Layer 8 of a small transformer language model trained on English Wikipedia (15 layers, counted from 0, width 128). Numbers have three digits each and are written without spaces.
In attention head 0, each number of a token's query is one row of weights dot the token's vector x. The head spreads its attention over the tokens so far by the softmax of query dot key.

Query weights of the head. A number n stands for (n - 500) times 0.00066.
q0: 398535525377613445482528511508272543496582376312492404394168581778614500649562529591488650643550571778708515545579473550348426560649438263385700496395354688744536459596511731404400644281489628326421452456482575770628398460339322409496469249346323445504652433304610249653573532722488496534664478662400592470451744508445421485362642419540450475578488453111298462504527765569530368570430
q1: 346460472514330247332524538400388559348617424531496505224479516626535356342516636524263548424711714605603405434468607679209512693457407367648447523694237431508671534465534337453526590416523135332438500496495595647302420484599542489583633633485496484743520607435608583324511537620259635450571559794241447558534645816659566515535460638645500530417536275551460745456460729155592571251454
q2: 565348378706355384566591645625328683406457476621610360402324521424703709461549718952754649552386504333252473721500463636613410629480644376479648551417409389286361429665551356597488829298371559581436299649641310648343298541508421603323399610724448661509426512370664685746465479414350515560606469684535517345332288345315504452488749447630290474410533515419492358375463303580432341726625
q3: 253444833253526541316769641412383520569328485437665486396378554452697574831607363432467633460509542455342634467520444526524440767500445418706356531389480281394713397641604628784451526585511398571364199410632604492297438480331461287444658561553481596668409400300527504702369504617658386590512322544591561550485332554384625555704601603427645590340419533307516422541524620515159254640361
q4: 554464521560652612440765264639523322576672274316681458444325289500430539359401367134570367467249496595381561669359328629545615641660691319411507466435861500802304393527673540587663376576500402626500488717787500233569638339251515782516433412474492424586433508678519460549481455356532383496695374226572414527591332533620658406504540393655491624337375504626516595670516428519427444388707
q5: 525563747537661674711528350483561488594876662662512652406521545461508616485321426308411393396458396735380639520389583533544711230772764419337214421375555621552480338531390283434519559751492432570608320411765595354609489448508599496390582451397299520562465622466592555370570447481576695519386573225198613401455246319468605435592386539460395635343587421330444376293414473547584664641574
q6: 443256751369537388544500472347493493486626521521388470555406632790426344503457500473698741440361404338582531676438580680722551414447396653221441510399609647582459632450322285361510582480372756496370459360628427620469650342677475458420410628565514661603385315583408522597578399627518557546482449520411641609542230523238436465560612392563423531399430377389577543375326666715714565634344
q7: 547447510535402376617337733662522522475421522504446469602517492492620603532481379362337333521560552493456647430682504517423657618639660305116436633565591746419666450647674376593579550685435431377628473530354420407518228443460569496243459360387289606521695609345376602558581801589790465632447367709468677300547431543342285562459435616492504621481564462459523256374361504322311507752413
q8: 361441569268397507531544511465346504606423546435222414552490508391400652623464550595398515450567500455444278614515777632586694482532429584359503345387526344670602634536578319482668632545412474449375616475618465591539575147299397329611522504407582530429632592588679216637427530493440527583452627379545515439556472558814595266468440679417673413390147578431679727653669515620568350511283
q9: 418643666500440497399744554309469659527429541493577374694513526328386710731447504299416403562603697490564370566421607549409546633563701323413404551380421363482504452451366464641446429536674482592503406435304363504346507579582331265428764323349552568565756593430562335283570456561605415472589619321588609538759362283568651490629510571391375492265601549419594330576429657368510571668443
q10: 382496535228449398636625493504743427582287358385625546521448528325481469537485508548424575724496706496612466564437207364516303389553454361689528612298625504556664675363661328573489621613437388396368425447625387781425417594448523116867304351610335520606461492674288488576526684589650317398422543432644377685552445320562364245492415481691732738667575589565559589393481415533591477375476
q11: 322607481540345403402563441493416497560631540622739650383534550542312493470332439445529524380655493461444520611570604545390658490497327242304615361387754453578550294402420621486474555477507613514465637508591460279457420619729467510490370523597737601359583583413530517329542383303560726500562375515346507547483429359660621551439503727479327144441413551701472346633659621616443583656568
q12: 543648629562775554500649426353448488374401575613424625509588428406667729484642444796597500597771291391755512462541566508425737398460557190562507571500632528151698767548571553391461322234363622253372458286411405627449413620575603702389577527373508657719365254237556430436581711737258575268545424576818429496406571608331417348596638492533474311373372354528517309359496422466679439525441
q13: 545315560353408578637492549657534695481570406369134269491401292539534550496523525539654397231802417586525760488607437297524567609423362538432585365678627530504795621531591508597384585333496786313377504491460553423511591627470519470682531470234618544393633480637596464301500516407440522634590515088388508431414559537575667585357318363492857504685516489357512590440449221708504375284324
q14: 552549449249395467394695564400675741335341585514613347423286606539626469678566382638271500555417377560662547460422539416486633409290590527646586631669532802569406517490626511385286407421564269333581407452701500467571486596557688497468406497447476663492482535393431574304553315383317519569500500569627478555463572507627295349459554573252421576609521642361675393303676577621654454514431
q15: 725812451475422540532564890234574450395549524607274505367621474606500521472596482433522368581383348400489460517593618667552513476562442523304614339423606626465500254310630563351624659415625474467581551462625240483504500543347496512365521363733618297619676605308672804343215258324530477365311719367532143835488545478365294488290511253719540468508547577649731254573508689457455542652624
q16: 625369423448590391619650703524435500539410393518673426585517577500688694472363302126619436623611251606554386380395407637435552290351425480477527493604526482420366546661507362390567528417586424371459576217641342469607500436672641446410666561426601312525648410293431343500381504769614483351574566545447527540724460782328565584573507456382532504664504264526443435916437731375420511720510
q17: 393774321446414452360341566397369638811446420545682794777454736764581382672830268568462556610545579636375611476664570397429583703495539405153504682736449585505257220246661612665504286536810139280551623332320281347460598528656231235416757331618607285626537314450523500289483557553557474292255659642583382540469315558477530423559576477618347361634374666491232364749347481582424698602483
q18: 622446691441622555445566367394654577489646352310412355525628307635369648371508649405508527525628447449497766436539395425654581559666500450531629422429379779246464259137526492504331438379319638542656709531403444428611850559307261455457473574489597352250665539664466636588580421746645283451539561597500540478518542743547603481557423588756409425473492263416547529331242442539534469446441
q19: 552533482566404447604433627475386672430479663457507034504715406460620637456414552798397507466386567655515481400547550641463510618393475633460509188346483555664479471516201781434560440254522456526399429421378539548417548554522548532523460430506381503561583570645643617548560764421575577279373395584427480574535378231497626347601594526452450672497510317447520514561447510565497507543449
q20: 528470694381578550639351355464541429562392322273508625615578457239710426583643702788406665545488677345357377453806519538442394511481500230469432417555668577652551431463544584421594783517351364132626558573452383477536643450398614504629549634471606447543553595479622363555365781572527510422561518165586473489428447416508395670351548523492245581201469486582354299612360648275500496546619
q21: 595644371548290681682707512556404325551539571472542428656599551648516605441496509344530483301566513683430531360807500447714978704328583602404441327567653453340323713540425525488656403335716563402670391384538425513508575371338393524442362641357508698509541525665476805530346323418663492416553660540255336480269704534343561319323608268332758275521210489346487527496525648523596361406427
q22: 416357461517639418572489615535351482399634535840549684714484731352447532726666470527462581283445635403671538470448500463388471448507248417467598462437401423691537601468673676478524589161465463417443437496642729508458303452479518249416572357623694309417362493476574657395603567517481346632573459560635780369542331611668170336464421536634286653449320533543526401533445460453489562478471
q23: 523465650515537347421328626611615513239324496491373603600500263610364440236474404554473580512345481387492471655602416735635452609397823524624468286454173728302577412324492390405024550598319527491540411604415669645441534518201602666491513458314619611336539482921470500323636351196580258530347667294542599594387713412667662251599568687415556425561540504431420724487478693431709740680736
q24: 315513396560368399472569389641492419467836645542366798711643339547283728500325460294629526563316326570508760420409379381434753459475656407177415463450600479469540256416571383339439504616541557628762601515520616309570434552388567325301445727342633565123629694453366275549306456324561476429646556222749694621759323446440409458622289598579835689732413674542601547504539805388429393560431
q25: 411656400837782408563558555294604663717270504614509406524675495836405539504566472838881545370433552399436470449509799664573469568591443346541556279748509543327614607631431281518382571351347755341504627288266427390611401509530560229522315381680629572813553603427604420371258784314287357509531264690530495276407279645580434448723609628527377591496527626254283119685456322450362518580440
q26: 340552403514698560398266607542551528239191677729284406600593517610558646665512580859438314452513538511399615521366512641307436420449551713606569435450698469377718573264376383492317545572527726417467467677348655430411454593527667368407428365070349710468512343850660464728617583538447555429660474403352467387385478513492604390551504671561569315749488500421545613537676292329391612472360
q27: 634605573536684566555477507635201488485627399580448400614476488432365458533561379543500559443177286548517389528512352421548732422784653466685409671653414556556612340378466738270448317218493560458518425421713784276601373657448519594531753463478732637434469725504409562260340464441279564508415590492390599387448663410348403356500405573551744408329355479584598445567206457493485442810628
q28: 684504527491573412539733750614569656640512478390531496593560267467543361589448348505423455725352504773500375574342496421519340454693420250364483439680477414561477385452680342563621482550232752415497344580530316635582608281582486608444470368405518590623418347659515691207286627450546387398601340704493611703450492312575455431687551455626237340675609490544337472606336530653442452537460
q29: 476613469627467580577761393255428427337476120637500286470528508250466393374435536581540547454736216290322574456379391672726334567591467366567646400459644642452428638587421500492389423352511540450578524671708556540411638563545710504364504452533541488447346830555685547136405512728567571485477352547537536338544529488469511352458433739547595479639598404210642365311488663543365808535542
q30: 695695507301452351560592458291342418557683458566435695569553607530481333496527219534684504648230315564711458574608738376524437519573462410364568477260632481512752523504431246566560493580625447563562585415749435431413504604576393588484390220396381420824445540681365603733470337470411383944429375500447354692489163604468763477364489555258416606587608326547540521560682409493331409555457
q31: 685398532569405644422694365488699516677814251454727389833658443680466415309570414183731552557596567373617429557417402373492551493508421496349542489417381368548569259354636587244373637799339649380493496585724231423794420508410527610279488515625591381545692516543527587419426387504612594623284496419489347549579513397654645581608382445364714483253670450481580491365606449387439379437328
q32: 278463537400431287528481543277377423447609632373619365613364515618424416422412659414550560568334646715356575588537321490572541542424453624538644365735470550812630596605443511445729451708535519540749587605385532358546360598322601601437584642559267474551371441350619601726556405489338186438515593545630299302578600453694681456609372644394318548500451551372447556316581422562363426370696
q33: 636611454328483526665305778422270670553451695378724652656430462141442409575413408579567495631539412474729465572173639526599298324757441220219562527416621496685448562713656574705487430609522297377606429584680371567318607589580339245509747394708473449830656486570518319333183296767683479532685496651255424585619151568528372437423617358533071505361654851618458305509800357470442381463512
q34: 363410577609568607542263298286567496375543676272475409451402365562654420806750318620613640634370306488489298466664480620321460566484370469339196411492467731329588633568622569512144546773652533456436724624388810487730437656676504248565572516401315533555496427544421398408477529554459612433545591469666662291372548538345609615269482464832422609354615500564665624665496411432476350406518
q35: 456732534743623454518477551436622459674472416723676696492378370479350615460507524810426611452500428583517518720668371486403391500537363512431377533515439606558519504489748538481522471801735422620427242311617431192467515737605665537454242496596504607328477496455419428637361574511473566463731511579446109566420382552291559330311260387357237399269607542571573516450470689384423666424463
q36: 626389396448413471655500547140530518406715282552546573572456592544349574682584421310413527512320396369360853468626496369441266411556741116307344602820402598591213474396547469417804379520661573377594495470607461541743397500594285749558592394542667558737624767423168504225033454664455586569442537582559400410627562598660742608517548328595647567189374480544721332495460535438306597531452
q37: 465613440388570622504458300716500737416372206541288284418399208697744364484272801587457496496388562627553636426572664604543446616660299817636474724254525617324758420471290538752408611420648607533469555538160399569416565661440504407694301460260427690443504471742639555496516595266257573369408535427440701463332450553689485414438340650402625496651618527364360314288684692477496413349459
q38: 685673468345574297541409452584363664683538576691470343696568545409524468452607447209537635572515538343487552642471605513603636679377569500733688445469493472304537503444476312703407194581421559532566573451422309507379625533372510577536639583402420413316626601323192681344392381411606430338626527480497559297510760523453517401443395686577500334590293701521628371657554522543479393626407
q39: 662452383366669656519532455317381473557354344384492709685426496288512504474696451316308504457660580549404659680500651154423417334361588457260468496523603740634435731655584421430496388345390362700606270536473469263435351564489477511528613250589534305460748591625423738582106553395548547573690511509560775676417393554595580666430331433476538585512432576601612461352611575746400610366450
q40: 818723645641455606363594600347532444368411380667379547408377605726527401519396546515317684482483496423515577638418212604372641269484298465373496457504341496570425252571687317376492500446341566548493339592482625316519340455322504700500172485473418443665544824408587415579572483665364411599456613275711554441585718394585563536468394556661228695625863489699529316570548266676300323492684
q41: 396654459186654465278671567565407414516391651321325456554582362491657435729697729520235584326593377244649496474446417668644463421391099446487615646619508508653781659480500396667449348597456687553210504416514488679409452337627440392600606199375248721632611363387552596697298811504487370540624754419649348544381625639421252451520399586546491460405404549500420491735401595531412492508578
q42: 551485614444625451605361849386565489514539418606646557512397481341374460709504519158431545483365591776453532504639605370439570617707472371658701511367642539424221429489511373393465412425603443640452667449526446558582536436475731504702423586521601485390704631151279507623413263670542579456340600732549485630361420578466349442405642493321357556400556408485394274572474426531464215459700
q43: 834488500622384423460352552606704400533336548614769518420371556126617458541331536191440531617492467566406641649308266436774724589538492563280266597504332335349667418405515329370674540417463556588568567562620590580403395590396707568523554385471455398218728352508470578436504488515567407636360507458651540244596554659582453439576458693377483288535422464756780588413314453273402562558535
q44: 544589401589504428348406378598479088634603610404732445431713108481525583540462372360343598392781324540584423579539551336517399423653360463569649378618743676683426537247541389642637076576735526534465418466820259728537430170500434562381609614560561607659487589394504487561277474460396461699746322495444379500366171665419477525442596567565541577653427628517797518565233525658471357555595
q45: 826313546483722373545633406712493598563477366597708423456775291572333331336638492724500430577230446535500472553411566544504325685650352631411381346588588613451511472496663313565486507672665459435561642687571638262236433581778539500430395307624535434413500562364511640504493519542478567361489463268656376450542476396224473514349410376362477590493507634464634472381485379554486693515497
q46: 308513580505528648668457403603620529224487504537570370773625504384665450192353327375430599609491568403504394676770675457374661573500410197638294484631402541452596679533520624420359544524736657458238176524247586583500512573504558640351668602823545838394453474398512513597309544468448301500716630597275491335439468540513606550271419336535514518500389547199522721758597402390319390249789
q47: 650421453575514440546579525512456735489441406323535650214456633566624249525381449413527379490616544432554299769500349476765421536533772646508317396522288486400531478522493379374486344285385758731396737564479515655529558489522576565779556651334446553223395541541650383745765531368588555375406647221628550292532435543391507456412538720481428512643580552418515557538534425371591403274312
q48: 552389527857375651457388434536493599595601577331805594512569397605775417485288121491516311462688382500410562464539588701387435321448374144485624390452631695539677515616411619409620403483412433538391484509338393721684378419379459404473534526417618515483279538392467565603428500518586715634248564525304430663522661339446475440568618276516345681355755553647543434438420447692478686466633
q49: 606553464510451558479544723301517535610602547720596603625827527625538474659565266398695558508556285324397816678558549261626342374517327091380480546508345436798297563603521641565563608456546320422403406515706453405445241451652266564527565378401343380785671421371354606568182482901616233577412480413546486581500528491628589676422576601226425712584420565300299104464627579292334478363634
q50: 412416524447454732364531471464711376500372613336367531554585484363382709648383456714555703580435351626551515685297645489659421514645488484450401318547630518551523504589595344331623500678431605722514237633300522273263537627613750577309451573407438446547530926599526523394439289468508469796295525716554473574544520651447374507642372406333435390462477448571245496296455473465419772458490
q51: 331423457298496621212293773360492568392360531729671353272309592637590615335440660806596488375689410634573539475321460548529504446689444653435442384477606550318632539468687362576508549446461599420415344706288823774353442500771418613508205465451445650363628383338571767517633604431586292465697556201431607590273635377613604591457456668603513435673349482436250496349464464433414520419496
q52: 425555324563177516838538464289272371500694757676396642527358478070488500460951504648491445397469491627496576496411617554611392253725518500437560748520420564333431616512641542364508449537540491641627692192710641547400516403508326290303566472508524445424575458218447315578366371647491569435508337719365419674588383561458423663836561616474424415525694462438521364598558337578459675345736
q53: 476489562771670654450492449436652636464508632549402563483473468500515556391357496561551450364488435695428595315477267465652295293589646747542455285489362559508488409343423339474409572393445484221458880957456438437540485542628419286619587642303408569271561744479300359488614704569558486441470528488514442581624406584401451459448590708519748471447308235560481702376299694373614572584503
q54: 636244484488415395257574547496544580406467557719395200565416438324561486533462536633309246615340374676390293667458454709518302707442459368461604520500658584593446456568453412459566513602380446621712553342388669547513449624480662547500669640411520588310538377542561440626625338705312445572751305305566425466537568540342471524514519628504522436703387606621287580408517479558500458528506
q55: 672532569548699633354454322371407753226653710580350569421606491540257531504568500656566394317694935401664382222371331429653532613411389397730578661483747369477421583469474632464595328515678616320245491253297531819465675592413328403564644439624425660474749350411624413542654542405394341371554449525172519407252235700523445536411417541621437651759358425482107199588532586382950604441553
q56: 457296435358555368287400249643421711561395543393411558092443411441535425478473448539495436393587610307553587275564681625491482530191486622628516461552577544310774535296526627768427316434513662630454366392081570850600369514600456128891482699759395755510658269382465432393695672569546596487581879194650639320362539377523504637558475352615654451699546384603362520427780360546570693373686
q57: 458398358604609470409362342607634428500440570679429381258504374801480508685440631366433533445604423638350515592398541496703645473725289395598482473457704364475404651342500626608450767491523529456340360349481336471317516651500422704236560678538570553583649374791252849504538775373393638283585474235745434453558635334472560571123371609405617609464402537412438579315561237496602428698594
q58: 565859274505364450566544521212354741576495441699746495529275339630414574471753334624536144569382364617659428335536659565378373466470749366201536382585540564767568403388628429665542488880508328644281325380510372564758568527555714547580330314541474469695526836428393447450430650772217317707544434317437356547323524208553484522669772369572453353553616565578612433675487399385440601341374
q59: 402289791481598557416740631347346681372530240520370624540359202535516556666692546663554288585470646469606624601435427470603585434583599671422504314500353570641537298318356817552346412527674599636526381693653457558601246349647661492537344519439477675316581573733508203521625583389566627362294508500354401747539548356472347429500551492389586305803333344540426469529605290470245496617453
q60: 743729525443556421434500369274500308396374540610446566515500464308640503644667566496475270484264548460617369642411500490317531477682653291457497668584344635500525359686524570680423361614530453444326421540681409475500541418645456466479538238520612542600448507385517500754381330560600419562714503450533690565698428353313464600655541301335200628461532551320539610457500440366585545598412
q61: 476337459548398560525549655524724448403464457482741341611686398240423300460463449389407819466584240453442464508717398417442451389588544643553371586754466605566628507423493576355575717369482419276410458444405398391323660584366438591379336511574529443466406572311412303706610407636623587460387630479543862354424553342500535327596575620565878355282572517701561774565492568573555440425615
q62: 170387399387504595394254411390568442415749440565416514394375496585575572445627605619724500550401228710507537391555593597452697533231492571637702671474438545361588534264343551550504548235381440435382251676589436860541642669552737380594358377708414410632689554707640492580617580647547568383446403644555456357252475614508310489462553566445446646407359408427390458480283392287662647574486
q63: 669366496473602522348279508529634613440694526481362518675595659440515535309776602755581444543559513455560432390504752514380289365619579470520758481402512538693270572535693508744444444302579343477478576513455352520345519226379527295535259511445348290678461579838515472670589282466883558485414379453630472481444547319528732607642507621464601184386377446430460262596453461628378695362377

Each question shows a short text with each token's key, already scaled and adjusted for position as the last token sees it. A number n stands for (n - 500) times 0.0022.

Then comes the last token's vector x. A number n stands for (n - 500) times 0.012.

0 "orts": 519510419427494409519406430385483505480634511471284363606515498543472673540480584584464534369464438196484330282740509318451413417558475403478572433213514538303732495585651606327629371570599390
1 " have": 617548376450495430526443498421403500574658439491308399639584422589412687506513664655518643239436395139509289395778630325399530395484430472557684452135443587281783489580707612386705330516581411
2 " larg": 614653295513450418463420545358461430507731556365374441584472383527479708519378770652476520350390443150524300303689548380377481383602483452466575378114466622321617475508700689303644370553613456
3 "ely": 622545275481417473485522514373500472483734464362437445608507394502423648529464689594448546265408289157523310253760568305437518463600477433529620422139418578361665505651756589344663348527705364
4 " fail": 624564333540433386470449578463408548657687469396368410632482392626513617537443751596332499304387411130479275304777590375371569454532469428552581384187403600319644422580717589307622271505612459
5 "ed": 570587311459387437394427553393465474603685468385387401670475407557487606517424695614452540216361338090528300253838589349377547450576550481623710453186458595356666452663735573336581364546657392
x: 496237362533588587557561459477614651555546542442450453243631440531528523488520304707707441516491594463395357420637634634544692365490511482606491581569460584533635478590533638635507562573491387446477421419219426504476492494479549488438407517619554678777446504404597579459521708488485485477323389599558437540478349452537468407478400246630327496460660515567426298539494360333405426661512
Which two tokens does the last token look at most, in order? 1 " have", 0 "orts"

0 ",": 508516452414477429515391402353467502475641515488295327620516492552459690549471584575463529367490453169484348298752484325465420404546418424499576410235504540299722508570661624338624404564591371
1 " the": 561550513417454497544439424324446524537699433380378229595529364549500724508503666582387496265452419150485335380763577288484398373590386427538735534140499622338703536617666709241600346591635429
2 " Ok": 585545439472447477562359514365510415442701545319430257559632339546415714438432524612380536264368519275477287331768585315480524443497423384485561462174453545301728527553650635237579402573623566
3 "l": 483561369562428469479391572376600393516647397306435318583642358536408649441448597569337545265359431276459239292744569356454506359615318354534682476132618557294733600639614620265512378556641437
4 "ah": 561576435510403461546417462348561426514647454320421264591619272483468613514403621580308609233318409238421343282765592264435458380517418368533645533130484559359763587630623648249582417522645505
5 "oma": 546599384468476491516433439403503430518660460334407338596593322463467653474492615615321626234327425234488293338812529297458501449502315381500680510141478560341749499629670608266651415578672514
x: 394177373603583558528521604508632531399504692530363645343561430519601423500471432744590401591611587501474316495517729506453629488483470426513535613595588513501479424469445560475618642449587517425611349381483276595355421496570576394518302545463525543769453540412530627701662507566410437494361480726532518544362335552477508291381398495590307376371607529529480445367570377429578512594567
Which two tokens does the last token look at most, in order? 1 " the", 4 "ah"

0 "ul": 524520430437488418533396419349480499479660512461321317581526503571469691565468603569444548371453463184462338277738484356459422391555428405509574405231502569309746510594650617321614395557584389
1 "ations": 556545344469464450459450512390494523571727425329326317649529443511525669546492727627426546261360450145546302363734545361460495425621459406527660435167453574349769506642705577272649314586694399
2 " were": 584561406478447433475439467357394492601715481412343347766482486568406631546481741639523597268434432086552338332775617293372529415541450476546641472143487631311732527613656622338720344522673442
3 " d": 624543380449403359520513554431507408572754449410453332635489457609471698461384780609344556363382372122490270296795634355461492378528441419550604383159486583389642540710762650242626366567549402
4 "ro": 608622383538403379429479522287484367478717439441409361577531452617433675497452743696313582317320451184456296270756676347359496401541395353547685429163458591317665539607740657250639417563567460
5 "pped": 611639294473369422395424552363444429634674494347408376653468419558534572583390734567402584292379432130535278336797590342401571473576487461648615456207455621309661448675795648367599363557600419
x: 449246434460513667480531632544566664505479514465383471324678438507555505448513431728626488480424567561435361554640675481569684457469497485685475686633472634530719502515463559592519516571519310527550349350299397529467449491352502422584350493497522566794529573396620632513451595544460531370397511497593468519491329480502445461540476257672299471390579450634387236514448398354395424606577
Which token does the last token look at most, and with what share of its attention? 2 " were", with about 30%

0 "ul": 524520430437488418533396419349480499479660512461321317581526503571469691565468603569444548371453463184462338277738484356459422391555428405509574405231502569309746510594650617321614395557584389
1 "ate": 490628342511452419489468534420473508572677414328369257593533418548508683513420679604437561255320389143488276307808525351423508431546403442587678407138414577302746448570641607292635381600633429
2 " l": 688611407518397423509394529440539448529776469352430314611544386564485704414357759628429580315392392265482294324803635300504480426590427365553620421174453610375664492609593692180587360551615475
3 "ic": 629594383496413392484483531386514423485671425329405377571511364492536640516403766636413542296380484243498289278814687363459523337550468465580603390211436594315769496654715633237607352609535432
4 "ens": 568616360504365362515439547365567494543724466408405422632572445497525602497439708674405531275385402221509317310776600350445500405634424365504643413123502657296741494646688607235638298579607442
5 "ed": 620624313474380382404371514345517430543693504412404418649502388506558627544440745638481535226372400137531331331846611325431460476566490495619691424176492583373730471645673580334618319586652454
x: 430257419519575595566577518433653577566489465486431513280624463589491410519458273697687437512481620505440397431638631634484641390501561543682504620604370582532637488609462572589478520590502388424496315517328409456470495533477476456494355553632554646793453476401541591506566656547450510438285501703564419535562405511530323353469445380669309416441657495539441283496487391325342371643586
Which two tokens does the last token look at most, in order? 0 "ul", 5 "ed"

0 "y": 519518435458484428517397422370486500477658510464314313592522495531471692550464587584464551371477431185480342277743493332452420402547433413520569428222509547314730482584667616325617389555581389
1 " as": 574604427440415438508396427369394454537602459399282365657521409506439691556464659601360506294419328189538318311725576388462496420546355468596612482054516601232768504599658585290620415658645368
2 " it": 519560434473438539466465393328400496560665475450338351609549373491442781518560680646460533233396409082512398296804595428475477423576383460581618528139501606302751474642616668213603378557599422
3 " h": 517560390562396416569447513445501361552663467427424353609497383498411706465453700656368559332338422142495320307777664336377519390589387392533621428155437563331665509643765650259601375585533448
4 "ap": 622573409523421414437509482369445370595645449403444420559536445530507686492452681626392578284378462149536349259778639344375576388572364437609685445161518602307780507586686608231673328614535425
5 "pen": 623634381518381400466446441370414467549665514382459407621567436516505673538473692612308581249367401123541345285826548361395602440558404379604658438132493635309735442605718578193679303539609434
x: 420398446442593450621597515480629619599450644730385506175618425517471545458569436776510299557493537552473429525551632516502529454555442404562523616609417500505454527517609512593484579542485424341587339333271372545455444460545500556595398456486598641823532485452481562646578576514456530367448449702562474563433369558458275382458325439700296497636595529591447339304418412395590367669517
Which token does the last token look at most? 2 " it"

0 "W": 513493438435472402521387422369484507464647506481291338588509487550464684532456594575448563377468448200477336270746509300426427393553436395511545430246515555282718499595638615289604397558582383
1 "hen": 498588431504423419488383463413452482527584491365428333553572448622471742519448642610386600308323360094492390386712548297359447345600354446622664372110444569265749578621705535291597368570639430
2 " he": 518501518453403445472437411360467495604674424395360337592572440528449709494422661717435618319349400150520405353781683299398497429564371504550676448195461588300717503589594672188667412557627448
3 " return": 602533400574394322485420504477454479645608495397363401664464441566484672562461715579443473188400403149472245340759608405467529464555431410580619410156446610350720435537749568315667348659549468
4 "s": 588515339466383338444391539457499498579669403384363428672470437555501644471497699687452596281355394155489317372756590360426473427510442391578669465137456609317697453586732564280647341566624392
5 ",": 551546470356386396515359436327468475567626450462322364702552402533444732459557686715442536226359408096500364368791535283532435433555313450561696355170471545317702491513716647306666369562659405
x: 401123324508587578524561529412651514423454564518417466523616508712549455496545346780621510452475675558403440417510648551589492552474374494496510556644519525531392437471537512436535561642539516221555566483285415604494562359406505542489244396484579503817484558309590617544473542576582476408383603552512484527498331535570385452481396440650307424637637545464450398482648410391467469608595
Which token does the last token look at most, and with what share of its attention? 5 ",", with about 50%

0 "ck": 504491438443454417511396413365489507482650526501320322592521509542471686552440580576456538390471440198489346278763505344451407410545434399495579440229504554281727493592650613300640386586574363
1 "ers": 552519373457387395495414494365487509527657426417304338686550443611488639486434684651385581259341379174553354344721590288434463407570442426579620433124489580305741468592652600225683346650642400
2 " al": 655534365511459261525388527334533430518739469386440454570556388543460631509441729595389595272362350246446335273665589401550514324507390413524586342119438568330777529585635636285599409597578449
3 "leg": 631583400480430449549357601374471478594701415398349440589500396601470649544440709570294523271378439183533327394768575394430482407501400428528636350275465606374745521625663593263590294651533457
4 "ed": 586628308420370369431372560353529454551664468405352421660468386548490606515454700620479525218368341121525318337822572369426509495575500480620705401181503584377723484629690585338553386606628372
5 " that": 518614380441443381478404428366475494583569446333283415581509393531527691492541768578459528209417426080504338313802592322498433371568403497560653398195503588283771490601631617283669329581627356
x: 311242476612598499640508467434675572456494524463362426401568568725556425530481332811505579647428496571392373576497591593532584443450394451648473585552573504535482581499600471591402508452587552409543450450414346528506523421508527435486380390553577568781454525309572652615534634602608478422378628486471336521518239439553364352471535386531211386635587520502523302567633403461374417631633
Which token does the last token look at most, and with what share of its attention? 5 " that", with about 40%

0 " Acc": 553516439462498421513402448379481495474628509436309327596521459552464705570467620574443536383448473187476332248744501318463441384583481390493552416235502562301701527586662598302600410558600387
1 "ount": 548550469498522417511373510488555567558695398436391268548557436596457681516437672560317533321345426220524263344748555375388510501558434373558563339146480602327793561630691564291675394625579414
2 ")": 529549471404434416531409521384448490569671441414346264667537390528505690441451657609381568368353432183599279354729610309481469434544348368539635404151455611286718520591618590306593398593652324
3 " (": 541540476447371446568411475337427486512673477450390372666529443597433669460538679654387570316420453148511292341790575319414430387557349444538644453125499638283769458582675595251676446500639371
4 "At": 556605438482368411507358562360362456505638479391256356634571324649416710524426624557432576274298403218456352366719595270408479381479350440627642534168481584303676468559691568269605390576608490
5 "ab": 585540463339425337499439576350460466555625494431331248590582411585456670487448632620404498243360419200402327289767514384409472403505313485590627524153432551371741524625591584263651383614661495
x: 437454341471640499596581611436605535396570674418391525236604450582439376543627469829563447514511542517352487441491668564399566395433414520500472544664462534542438445442630572602568567575625399334607480532446355584387649513496676465466503558516434505662451568521425803483620543585462594540278574593560385577360409523440462346644343378475321435497479490397311387555719391336387501562416
Which token does the last token look at most? 4 "At"

0 " his": 479495465433493442523413396380477484485667492460304324597498502534458665550458588573482518371482462197487349280747526309476424397561443433488570463225524559282724502585648640331603404603605387
1 " son": 524563416468537402495375488427582409526720495287337327627448483537413594458455632610450627331371404171492355331841546294445458383628461397582678488180504613302730548576723683266614374592685388
2 " and": 579555424489486513435450426383517454629670448423301349704529427504402711536473752643479494289422446083520343303776552292458525425565491479588713425182479556284700477611677664283626401629646383
3 " she": 500486479509446478497493434369521446588702479406344318620593386546382683464466650660515577314347447155504392324758636288446473390545419422492667460152437610266677463560620700216688398608660438
4 " end": 555507413556438386576415541456549381550591476420339370686464429600469683507466734591447396252383400127506285273799647411450507399518445426625601391171451631244599481604689600336615344611567422
5 "s": 564525368483404328452439587448528448564655394389342416680473451595529654462486731642455540291373418145494316341803603409438508411517484396567690475146459596262656457631765570226645349567589371
x: 409346297451567472458502451413719551504564536535379470189506285540592509426524409656527461590464578631473382533473595669514574443431383468658428707593526499605467447553563528639478569525540375432470480535348507434612579431536540491465280367486498585770423542440551729629476643493517525543473574664566456537476464571560387403426498425625289442642637645572360336531490201243438497581528
Which two tokens does the last token look at most, in order? 2 " and", 1 " son"

0 " as": 509525444428479430510393404353447492474625514490272336601503495545441689565464587562455518377495430190491353282741494343457431400533430433512564440206521556272728506579654605337618414582592371
1 " J": 511538389444476384455330561418452459551635468411418335635580435573433739476398674615370610331367427188494347352761543301460506439588428433585628456161576592305760502667661638287587415510621523
2 "am": 557555477482489398499406496341468403536629530403378323640649369633429796501397620588404586318328444175467286317710569317448432335585362408522666437177521536316716550596666643306570433621630493
3 "una": 546564380486468436540432443392506486563680468392366336620629423575461683469406636586359598267317390183452400361723505343494438357534415314562647498129512560367741502625623593258568429588696469
4 "'s": 524559494415395477550411413396470432607656410393401326640516402551510694478456698642407572245383435197497293371757627300446485385543406426572638484118483594305727477638654645240588392663687447
5 " A": 515524439485445382494383448432485397544738458325413320595575413527510655475427620627351514281321463161544285276731536354460500331523345430592631497106528536332676527677658555144505449525661491
x: 548310459439641569575431576445594511532458568584607561267466501523622484465559420737693577454579561580477395415539705663409443451614511452484440559505498403751417580526590584503639532409638414500595470341292475578271547437550590517481395542449578627797405547459490543568505509528464468489298572707419420367403270403524412272476551475604323399484491518458452492531684292247537485551503
Which token does the last token look at most? 4 "'s"